Layer 3 of a small transformer language model trained on English Wikipedia (9 layers, counted from 0, width 64).
A neuron's activation on a vector x is GELU(weights . x + bias), where the dot is the dot product.
The model reads these tokens: "ay" "l" "or" "," " who" " based" " the" " character" " on" " his" " child" "h" "ood" " d" "ra" "w" "ings" "." " O" "ne" " of" " T" "ay"

The vector x that enters this layer's MLP at each token. A number n stands for n times 0.069.
0 "ay": -18 -17 5 5 1 -3 -16 -17 -5 1 24 9 -11 6 -1 8 -21 2 -2 25 -18 15 -2 -10 6 3 22 3 1 6 0 19 -6 -1 -18 2 -84 3 9 -10 -1 13 4 -5 -12 -9 20 -2 0 12 14 -11 -3 -2 17 2 -3 12 0 7 11 -14 2 -7
1 "l": -11 -19 17 1 4 -9 -13 -17 2 4 28 -5 -33 3 2 20 -21 6 -3 24 -10 13 6 -6 -16 9 19 -2 9 5 5 11 -9 -10 -25 11 -63 15 10 3 -5 12 -2 -6 -8 -23 25 -1 1 3 12 6 -10 -11 14 10 -8 6 6 20 11 -22 -12 -12
2 "or": -20 -4 11 6 -2 -2 -2 -6 4 -8 28 -5 -26 6 -9 16 -19 17 6 30 -12 6 6 -8 4 4 15 -4 12 2 5 16 -16 3 -22 18 -69 7 4 -9 2 8 7 6 -20 -20 22 -16 1 5 18 1 -15 -1 10 9 -10 5 -1 5 11 -23 -9 -17
3 ",": -15 -16 12 5 4 -3 -15 -23 -2 7 25 10 -16 10 -2 11 -10 13 4 28 -3 15 -17 -1 1 5 20 -9 9 6 -7 7 -8 -1 -16 6 -86 9 14 -14 3 12 -1 0 -8 -28 2 -1 -1 8 15 4 -4 -9 5 13 -8 7 0 13 12 -9 -3 -13
4 " who": 10 0 19 4 -10 -12 -23 -18 -10 11 25 -8 -21 15 7 3 -12 15 0 20 -10 9 -7 7 1 0 9 -13 6 2 4 10 -5 -2 -25 8 -79 -3 14 -8 10 6 9 -6 -16 -9 4 -1 1 6 20 20 1 -8 7 6 6 -7 1 8 26 -21 -4 -22
5 " based": -8 -14 3 1 0 15 -13 -28 -6 11 23 8 -9 17 -2 21 -5 18 -4 13 -9 16 7 -3 3 18 9 0 -6 11 9 11 -11 -17 -35 -4 -65 4 -1 -1 -2 14 -1 -18 -21 -21 3 -12 13 16 12 12 -16 0 10 3 -13 1 3 -2 36 -15 3 -11
6 " the": 2 -2 -6 0 0 -3 3 -13 -8 7 21 -5 -19 -2 5 9 -12 6 3 21 4 13 -38 3 3 -1 11 -4 7 17 3 7 -10 -14 -24 11 -82 10 13 7 14 4 5 -8 -11 -19 11 -7 3 17 15 6 5 4 14 3 -13 3 -13 13 20 -20 1 -14
7 " character": -7 1 6 -13 5 1 3 -6 0 2 28 -3 -18 6 -8 17 -17 -4 -7 11 -13 4 2 -3 -12 11 10 2 14 7 0 9 -12 -3 -30 6 -79 11 -3 4 8 6 13 4 -13 -7 8 -11 18 4 0 16 -3 -7 9 7 -17 -4 3 18 33 -28 6 -15
8 " on": -17 -11 16 6 5 1 19 -17 -3 6 15 -1 -10 0 0 3 -14 0 1 24 0 18 -25 -11 13 21 21 6 2 11 -6 16 -4 -6 -22 6 -84 2 -2 9 6 -1 10 -5 -31 -11 -5 -5 3 0 23 10 -13 6 3 2 -14 4 -6 18 12 -6 -2 -12
9 " his": 1 7 2 2 -5 -8 8 -15 -15 17 22 -7 -22 10 4 8 -10 -11 6 18 -3 9 -31 0 5 -3 15 -4 3 10 0 17 -5 -11 -18 13 -85 0 5 4 17 -4 10 -3 -9 -2 1 -5 4 12 8 12 3 6 15 9 -12 -3 -13 17 23 -18 3 -21
10 " child": -24 1 13 7 -16 -7 10 -15 -11 11 21 -7 -10 19 -3 5 -13 -2 -12 23 -8 -3 -13 1 12 9 8 -11 8 10 5 22 1 11 -13 11 -75 8 -1 -9 2 6 0 -13 -16 12 3 -13 9 12 -7 20 -22 -1 14 13 -7 -2 -2 16 25 -30 3 -11
11 "h": -8 -3 0 10 -8 -9 15 -20 -6 1 27 -17 -23 26 2 12 -12 -3 -10 21 -3 1 -14 -17 -4 -1 7 -11 5 13 3 13 -4 5 -14 12 -64 7 15 3 -5 20 -8 -7 -17 -27 27 1 -4 -3 8 22 -10 -11 15 4 -10 -3 1 32 24 -15 -6 -8
12 "ood": -17 -9 12 -2 2 -8 16 -9 -9 20 20 -7 -18 10 2 18 -11 -7 -1 36 11 -1 -3 -3 2 9 0 -8 -6 6 8 29 -10 -5 -12 5 -80 -5 -2 1 2 16 -9 -1 -9 -15 12 -11 5 3 14 14 -15 -4 8 1 -7 10 -11 21 18 -24 -3 -11
13 " d": -28 -7 19 11 6 5 6 -10 -21 14 15 -15 -4 18 -13 9 -13 12 -5 10 18 21 -15 -7 -9 15 29 -3 2 9 3 5 -6 0 -19 21 -61 10 0 -8 -5 1 -5 -4 -18 -12 27 -16 9 6 -5 12 -13 -5 4 14 -19 3 -10 10 13 -30 12 -7
14 "ra": -9 -18 12 12 -5 -7 24 -24 5 15 17 -13 -9 17 -17 13 -6 -1 -10 17 -2 13 -2 -7 -9 17 21 -7 -3 0 11 14 -17 -9 -12 10 -68 3 -6 3 0 4 -6 -14 -10 -25 23 -2 0 -10 27 15 -2 -1 -9 1 -16 8 -2 27 28 -8 -1 -17
15 "w": -7 -8 5 8 -1 6 -6 -18 8 5 25 -21 -24 19 5 6 -14 6 -11 13 18 6 -3 -10 4 13 9 -18 9 -2 9 19 -14 -8 -15 5 -69 15 2 -1 -17 9 -10 -10 -27 -18 25 7 10 -1 16 8 -7 1 4 -2 -10 -2 0 37 17 -17 -6 -6
16 "ings": -16 -19 14 7 3 0 15 -4 -9 6 22 -13 -18 26 1 10 -14 4 3 21 10 4 8 1 5 3 -1 -2 -1 -8 1 23 -8 0 -21 10 -87 4 -6 -1 15 17 0 1 -15 -24 4 -5 4 8 12 4 -9 2 -3 5 -1 8 -5 21 12 -28 -8 -5
17 ".": -14 -9 10 -3 2 2 5 -17 -2 8 16 1 -22 33 7 6 -15 13 1 31 -7 14 -19 -1 12 -9 16 -5 -1 1 16 -1 -11 5 -16 12 -83 1 -1 -9 0 13 -2 1 -22 -39 1 -5 10 4 3 14 -11 5 12 5 -10 1 5 15 16 -5 -3 3
18 " O": -19 -18 15 -13 0 -7 11 -7 -10 11 10 -13 -25 18 4 10 -14 0 11 15 4 22 -16 -3 20 11 6 -6 5 7 -6 -6 -14 -11 -9 16 -74 1 -7 7 2 -4 18 -13 -20 8 30 -6 -1 -4 23 4 -20 2 0 3 -15 10 -2 26 3 -8 18 -11
19 "ne": -4 -9 12 0 -4 -11 8 -1 -8 9 20 -1 -14 25 -8 10 -13 2 6 11 -7 3 6 -8 -11 20 6 1 -5 5 7 19 -12 -10 -10 8 -83 5 -17 -1 10 -2 12 -5 -21 -15 25 0 2 -7 23 16 -17 2 -3 2 -17 1 -6 23 20 -2 -9 -14
20 " of": -10 -9 25 11 0 -5 1 -9 -4 1 19 1 -10 2 -10 9 -8 11 -3 18 11 7 -14 4 10 15 12 -12 5 17 9 12 -6 -9 -17 20 -95 9 8 6 -4 -5 8 9 -19 -26 3 -8 -5 4 3 12 -4 5 -2 3 -22 0 0 3 14 -4 -5 -9
21 " T": -31 8 1 7 -7 -17 14 -7 -15 8 16 -11 -18 16 -4 12 -13 14 7 20 5 3 -19 3 5 6 3 2 -6 10 -4 -7 -4 -13 -9 20 -75 8 8 7 -1 -1 -1 -25 -28 2 39 -3 -3 17 -1 4 -15 6 5 1 -4 -1 2 21 17 -3 6 -11
22 "ay": -12 1 16 12 -13 -9 20 0 -2 21 18 -7 -21 23 3 19 -15 2 -2 15 -11 -19 -6 -11 12 9 2 5 -3 0 8 21 1 -11 -17 11 -83 7 -3 -7 1 3 3 -6 -17 -15 22 -6 -6 15 7 -3 -20 7 -8 5 -18 6 2 21 14 -4 -4 -2

Each question shows the input weights of one neuron of the MLP. A number n stands for n times 0.0081.

n5 (bias -0.051): 16 -16 -9 -11 4 -6 -26 -30 -22 10 -37 10 48 -35 -21 -32 -13 13 26 16 21 24 -18 21 7 48 -20 -38 -31 11 -14 7 9 -18 21 -28 12 28 -4 6 17 -8 5 -21 -57 -10 -21 11 -6 -3 13 -28 18 4 22 29 -15 -41 30 2 26 38 8 8
On which token does it fire most? 8 " on"

n145 (bias -0.067): -33 -6 -9 36 -19 0 -20 -17 -33 -4 -25 -33 17 -15 -2 30 35 3 -18 10 -22 -6 -18 5 -5 -6 10 1 22 -1 8 -9 -9 2 28 33 13 26 19 3 4 7 -11 1 -17 16 -25 -20 5 22 -15 -13 39 -20 24 47 24 -14 14 11 -30 -8 3 25
On which token does it fire most? 10 " child"

n167 (bias -0.061): 12 2 -24 25 2 -1 11 2 8 21 -1 14 25 -15 -33 -30 5 -4 13 -2 17 1 -6 -11 -21 28 66 30 6 -27 -6 -18 -28 1 -13 -10 21 13 -47 -67 -24 -3 -16 -8 -26 18 22 2 52 65 -42 -23 -11 -5 -1 -5 16 17 -5 -39 -16 -10 48 12
On which token does it fire most, and how strongly? 13 " d", at about 1.6

n72 (bias -0.068): 13 26 -17 13 2 -19 1 12 18 16 12 -14 0 7 30 -16 22 4 -6 47 -21 -11 -4 -59 16 21 -20 30 -9 -30 -2 -10 10 27 -7 -8 -2 -3 16 -26 -61 10 4 30 -21 27 -5 21 -1 -16 -18 19 -9 7 -5 -41 10 17 17 -40 8 -2 -2 8
On which token does it fire most? 22 "ay"

n112 (bias -0.060): -8 -24 29 11 4 -3 -20 -4 -19 -24 -12 -11 38 -14 -31 -7 42 26 -49 18 -35 3 8 -14 14 34 -20 32 -12 -3 -5 -4 -10 -32 -35 -9 5 14 -2 32 -2 23 15 -11 -22 4 2 -7 -25 30 -3 2 -11 -34 -22 9 27 8 30 -31 -3 -6 -3 56
On which token does it fire most, and how strongly? 5 " based", at about 1.6

n65 (bias -0.047): 5 5 9 -20 -34 -27 -2 -2 35 15 15 24 13 -1 8 -11 -12 -47 1 10 1 -22 2 0 -14 4 -13 66 -21 -20 -16 -14 -8 -42 -2 10 5 7 11 -7 17 26 -28 9 -1 13 -5 29 -13 16 -26 5 1 -58 35 4 2 -26 21 22 -7 -6 -9 -14
On which three tokens does it fire most, strongest first? 1 "l", 7 " character", 11 "h"

n78 (bias -0.059): 26 30 5 53 28 7 -20 -28 -1 -33 -11 -14 2 -8 -19 -3 -35 24 -11 15 -19 -43 18 -44 29 -31 -38 4 5 -4 21 -2 23 3 -8 53 24 -1 -12 -10 22 22 -5 -11 -11 -10 -11 14 7 -18 -33 21 -5 13 18 -11 7 -16 24 6 14 -10 -5 9
On which token does it fire most? 11 "h"

n151 (bias -0.065): 27 12 -27 -15 -15 1 -8 14 -30 45 4 3 23 3 24 -10 5 -34 31 5 11 -37 19 -13 -7 -14 6 -53 -9 7 -14 21 -14 -10 -10 -19 1 50 -2 -30 -4 -16 -23 13 28 13 -11 -28 -2 14 -19 -16 11 12 10 33 -6 -47 -36 -21 39 5 4 -16
On which token does it fire most, and how strongly? 9 " his", at about 1.1

n150 (bias -0.041): -7 -13 45 14 -3 -3 -14 -15 -27 15 -17 1 7 -18 -19 8 1 -23 -23 -1 15 18 7 -1 13 -3 7 -6 -6 1 -21 8 37 17 0 -36 18 15 12 -17 -31 -17 -22 3 15 21 5 23 -1 50 -12 -2 17 -4 -26 24 -19 -10 -12 9 -29 -12 -5 -8
On which token does it fire most? 13 " d"

n29 (bias -0.049): 29 34 30 28 -23 -2 -31 -17 -1 3 -29 34 52 -13 -28 7 15 25 -76 19 -39 3 5 -2 14 -37 4 2 -30 0 -16 3 -29 15 -29 20 3 0 -4 -18 -10 29 11 -23 26 13 4 -19 -32 42 -28 20 15 -14 -13 10 -5 -1 1 -54 14 -21 33 25
On which three tokens does it fire most, strongest first? 5 " based", 10 " child", 4 " who"

n17 (bias -0.056): 10 -16 -6 -16 15 -13 -26 -27 0 -23 15 39 30 -25 14 -4 -24 2 -18 53 -20 31 8 -17 -6 -22 26 21 -4 -18 5 10 -27 5 29 -5 -10 22 24 -25 17 41 3 22 7 -3 -19 -5 -4 5 -22 -32 26 -16 49 -22 1 19 24 -22 -22 9 -1 19
On which two tokens does it fire most, strongest first? 0 "ay", 3 ","

n0 (bias -0.053): 1 -24 17 17 -26 22 31 -45 48 -6 -18 51 27 -10 -3 1 -2 -31 -1 31 -5 0 -19 -8 -17 7 -19 3 5 3 -39 -18 -55 -6 19 -15 14 54 -9 -15 -13 9 -17 -16 16 2 14 26 -16 16 15 -19 -22 4 -22 -20 -3 15 17 9 -25 15 -24 22
On which token does it fire most, and how strongly? 14 "ra", at about 0.32

n87 (bias -0.059): 24 -10 -16 25 -2 18 -33 -39 1 9 8 -42 -1 9 36 -48 -15 11 -3 -22 44 31 15 -14 -21 -8 -16 -16 -19 -21 -21 -2 5 -13 15 -5 18 49 -2 -42 -51 28 1 0 11 26 -32 21 36 -12 3 -44 8 0 39 -40 14 -1 -7 35 -16 -13 49 10
On which token does it fire most, and how strongly? 15 "w", at about 1.5

n154 (bias -0.068): -2 -27 7 8 9 0 -16 -7 -5 -22 9 13 -8 9 40 8 -1 39 26 -16 6 12 7 6 -13 20 11 -1 -28 -23 9 -12 -2 -3 -1 15 26 54 -7 -39 -19 49 -5 -7 11 -19 6 27 -8 -6 -52 -8 17 -34 3 -26 -5 1 9 13 -36 19 -10 27
On which token does it fire most? 1 "l"

n168 (bias -0.044): 5 -2 3 -5 -20 -3 -10 1 -3 -3 1 28 12 -18 -13 3 16 7 -13 27 5 40 9 3 13 -7 4 0 -35 -30 -15 -3 -43 31 11 6 -6 -7 2 8 23 20 1 11 37 -10 -50 -1 -5 -14 17 18 26 -10 23 7 -4 -6 15 -35 1 8 18 -8
On which three tokens does it fire most, strongest first? 3 ",", 4 " who", 17 "."

n129 (bias -0.056): 11 -33 -45 -12 -53 -13 -5 6 18 4 7 7 9 -9 1 -48 -8 4 25 2 4 2 11 -10 21 -13 23 -10 -27 -19 21 11 11 18 9 -20 5 -10 52 8 -14 20 -16 46 -35 -1 -13 -47 11 -8 -3 -2 19 -1 41 -12 0 -23 4 4 18 33 21 -3
On which two tokens does it fire most, strongest first? 17 ".", 0 "ay"

n90 (bias -0.011): -8 -34 7 -1 -39 -4 24 16 24 1 -9 23 8 2 -25 0 -12 8 10 10 -4 3 23 -27 -4 31 -15 19 18 -26 8 22 -40 29 -9 -23 2 9 -24 14 2 -10 -16 24 -9 1 -23 41 -3 3 1 -34 0 -21 0 2 -6 -19 19 -6 4 10 5 21
On which three tokens does it fire most, strongest first? 19 "ne", 16 "ings", 14 "ra"

n185 (bias -0.028): 18 -53 -45 -29 -3 -13 12 3 7 3 -21 19 26 -12 -5 -16 21 -31 32 22 6 -3 -19 12 -13 6 -6 -17 -19 6 7 15 -10 -26 -8 -41 7 13 0 -2 12 20 -19 1 -19 -5 4 18 -10 25 41 1 22 -1 49 -28 18 -9 -7 -3 -5 -1 22 17
On which token does it fire most? 6 " the"

n30 (bias -0.055): 10 -34 14 -26 0 -14 -21 -11 7 -41 8 19 -24 4 39 -41 13 44 -1 20 -35 42 0 -21 6 -27 -2 9 -13 -13 0 -2 15 0 7 10 4 6 -49 6 -2 12 -38 2 20 12 -1 -10 4 -14 6 10 -12 6 -5 1 19 -11 22 10 -6 20 1 53
On which token does it fire most? 17 "."

n31 (bias -0.043): -13 14 -22 7 -10 9 18 -25 -4 -44 -5 9 23 -23 23 -37 -11 2 -29 28 26 22 7 -35 8 33 -17 19 -8 16 -19 15 -28 -6 5 -15 8 11 37 21 -5 -5 -3 6 58 6 -10 20 -14 16 21 39 -9 -26 -2 -34 11 -27 22 -2 1 -41 -2 25
On which token does it fire most? 11 "h"

n40 (bias -0.066): 20 6 -14 16 -11 2 -25 -5 -20 43 -34 17 47 -19 -3 8 41 5 -19 -10 -17 15 -5 -45 12 28 38 14 -41 13 -10 37 -14 -21 -44 -25 11 -20 -47 -44 -16 6 -29 -20 -15 -6 -8 -3 -8 -7 17 2 24 -3 -6 -1 2 -7 12 15 -9 26 27 14
On which token does it fire most? 5 " based"

n103 (bias -0.075): 2 3 -17 -22 0 24 -8 14 -24 -17 8 13 -2 -9 1 4 12 41 24 -5 -10 -6 25 -30 -10 -2 -31 8 -15 -19 -22 0 -28 -26 9 19 -1 15 17 5 40 1 13 51 -2 2 -33 22 20 16 -19 4 -8 29 -8 27 -3 -45 -11 15 -9 -4 -6 -9
On which token does it fire most? 7 " character"

n137 (bias -0.128): 6 -21 -3 0 -25 -33 -8 -6 -10 3 48 -5 -3 -10 7 14 -24 5 -14 40 -7 1 14 -13 2 5 5 1 -1 7 -11 -10 -28 -2 -22 1 12 18 -8 -4 -7 2 -3 5 -8 2 3 -15 -5 19 24 14 8 -18 9 13 -9 0 -13 0 -5 -8 -6 6
On which token does it fire most, and how strongly? 1 "l", at about 2.9

n39 (bias -0.068): -9 -5 -2 11 -21 -25 -3 29 -14 -22 49 -16 -1 -29 4 30 0 -21 28 25 -10 -9 43 29 -17 24 -32 -5 32 -5 -13 -3 9 14 28 11 -1 8 7 35 -16 -23 4 42 13 19 -6 -25 -34 -40 -16 2 2 -13 -8 26 8 -20 17 -21 -4 15 -16 -2
On which token does it fire most? 2 "or"

n111 (bias -0.037): 14 -9 -30 -18 15 -6 -27 29 -3 4 13 -21 24 -14 8 -26 16 10 18 28 5 -10 5 1 24 38 -38 -17 1 20 -35 16 6 -15 0 19 -17 13 -16 -27 -5 -3 27 23 -24 16 -7 20 9 -11 21 -14 -10 31 -13 -12 19 -3 0 -9 2 33 -13 22
On which token does it fire most? 19 "ne"

n117 (bias -0.051): 13 -13 7 21 -18 0 1 -50 24 -30 -16 8 9 -27 -60 4 4 13 -39 33 16 -22 30 23 21 19 64 19 3 -40 12 -2 -16 -23 10 -24 14 -12 -38 7 -27 -18 -4 -23 22 -3 -6 11 8 14 4 -12 -2 0 -19 17 21 -15 -19 -3 12 24 31 5
On which token does it fire most, and how strongly? 14 "ra", at about 1.1

n3 (bias -0.068): -5 -27 -18 -13 -2 -28 -11 26 41 16 13 -13 31 -12 14 18 8 -42 42 19 -46 -21 -7 -22 20 9 -43 14 14 2 -30 -31 30 -16 13 -24 -4 -4 -15 -10 19 -8 30 30 -17 19 9 -9 7 4 10 -4 -11 10 -19 19 11 17 -19 6 -13 3 -5 6
On which two tokens does it fire most, strongest first? 18 " O", 22 "ay"

n35 (bias -0.055): 28 14 7 1 -29 12 -16 11 4 4 -9 24 34 0 -23 1 -14 10 14 19 -10 -5 -13 3 12 46 -14 5 -27 -4 -52 4 9 -5 -7 6 -5 -4 -22 21 19 -19 21 4 -8 23 -28 21 -39 -14 34 -24 4 23 -44 -16 -1 12 -32 8 0 24 -16 1
On which two tokens does it fire most, strongest first? 8 " on", 19 "ne"

n128 (bias -0.053): -9 -4 -10 17 22 2 -30 -25 -2 38 13 37 16 20 38 -1 -24 -2 -15 4 9 15 12 19 1 9 14 28 -50 -42 -3 -5 -19 -8 23 -1 -5 3 -31 -28 -2 18 -33 21 8 3 -36 13 1 11 0 -22 26 20 34 8 19 -2 -27 -19 -5 25 36 8
On which token does it fire most? 0 "ay"

n91 (bias -0.047): 22 -22 -29 -9 18 -5 -5 -53 -16 10 -19 -15 24 -16 8 -21 0 6 6 5 -38 6 0 -30 57 29 -1 12 -2 -29 2 35 28 16 -21 -23 3 -11 -5 -3 -11 -17 15 1 -14 15 -9 15 28 -11 12 -6 26 48 16 20 31 -41 -6 5 -10 7 30 -6
On which token does it fire most? 8 " on"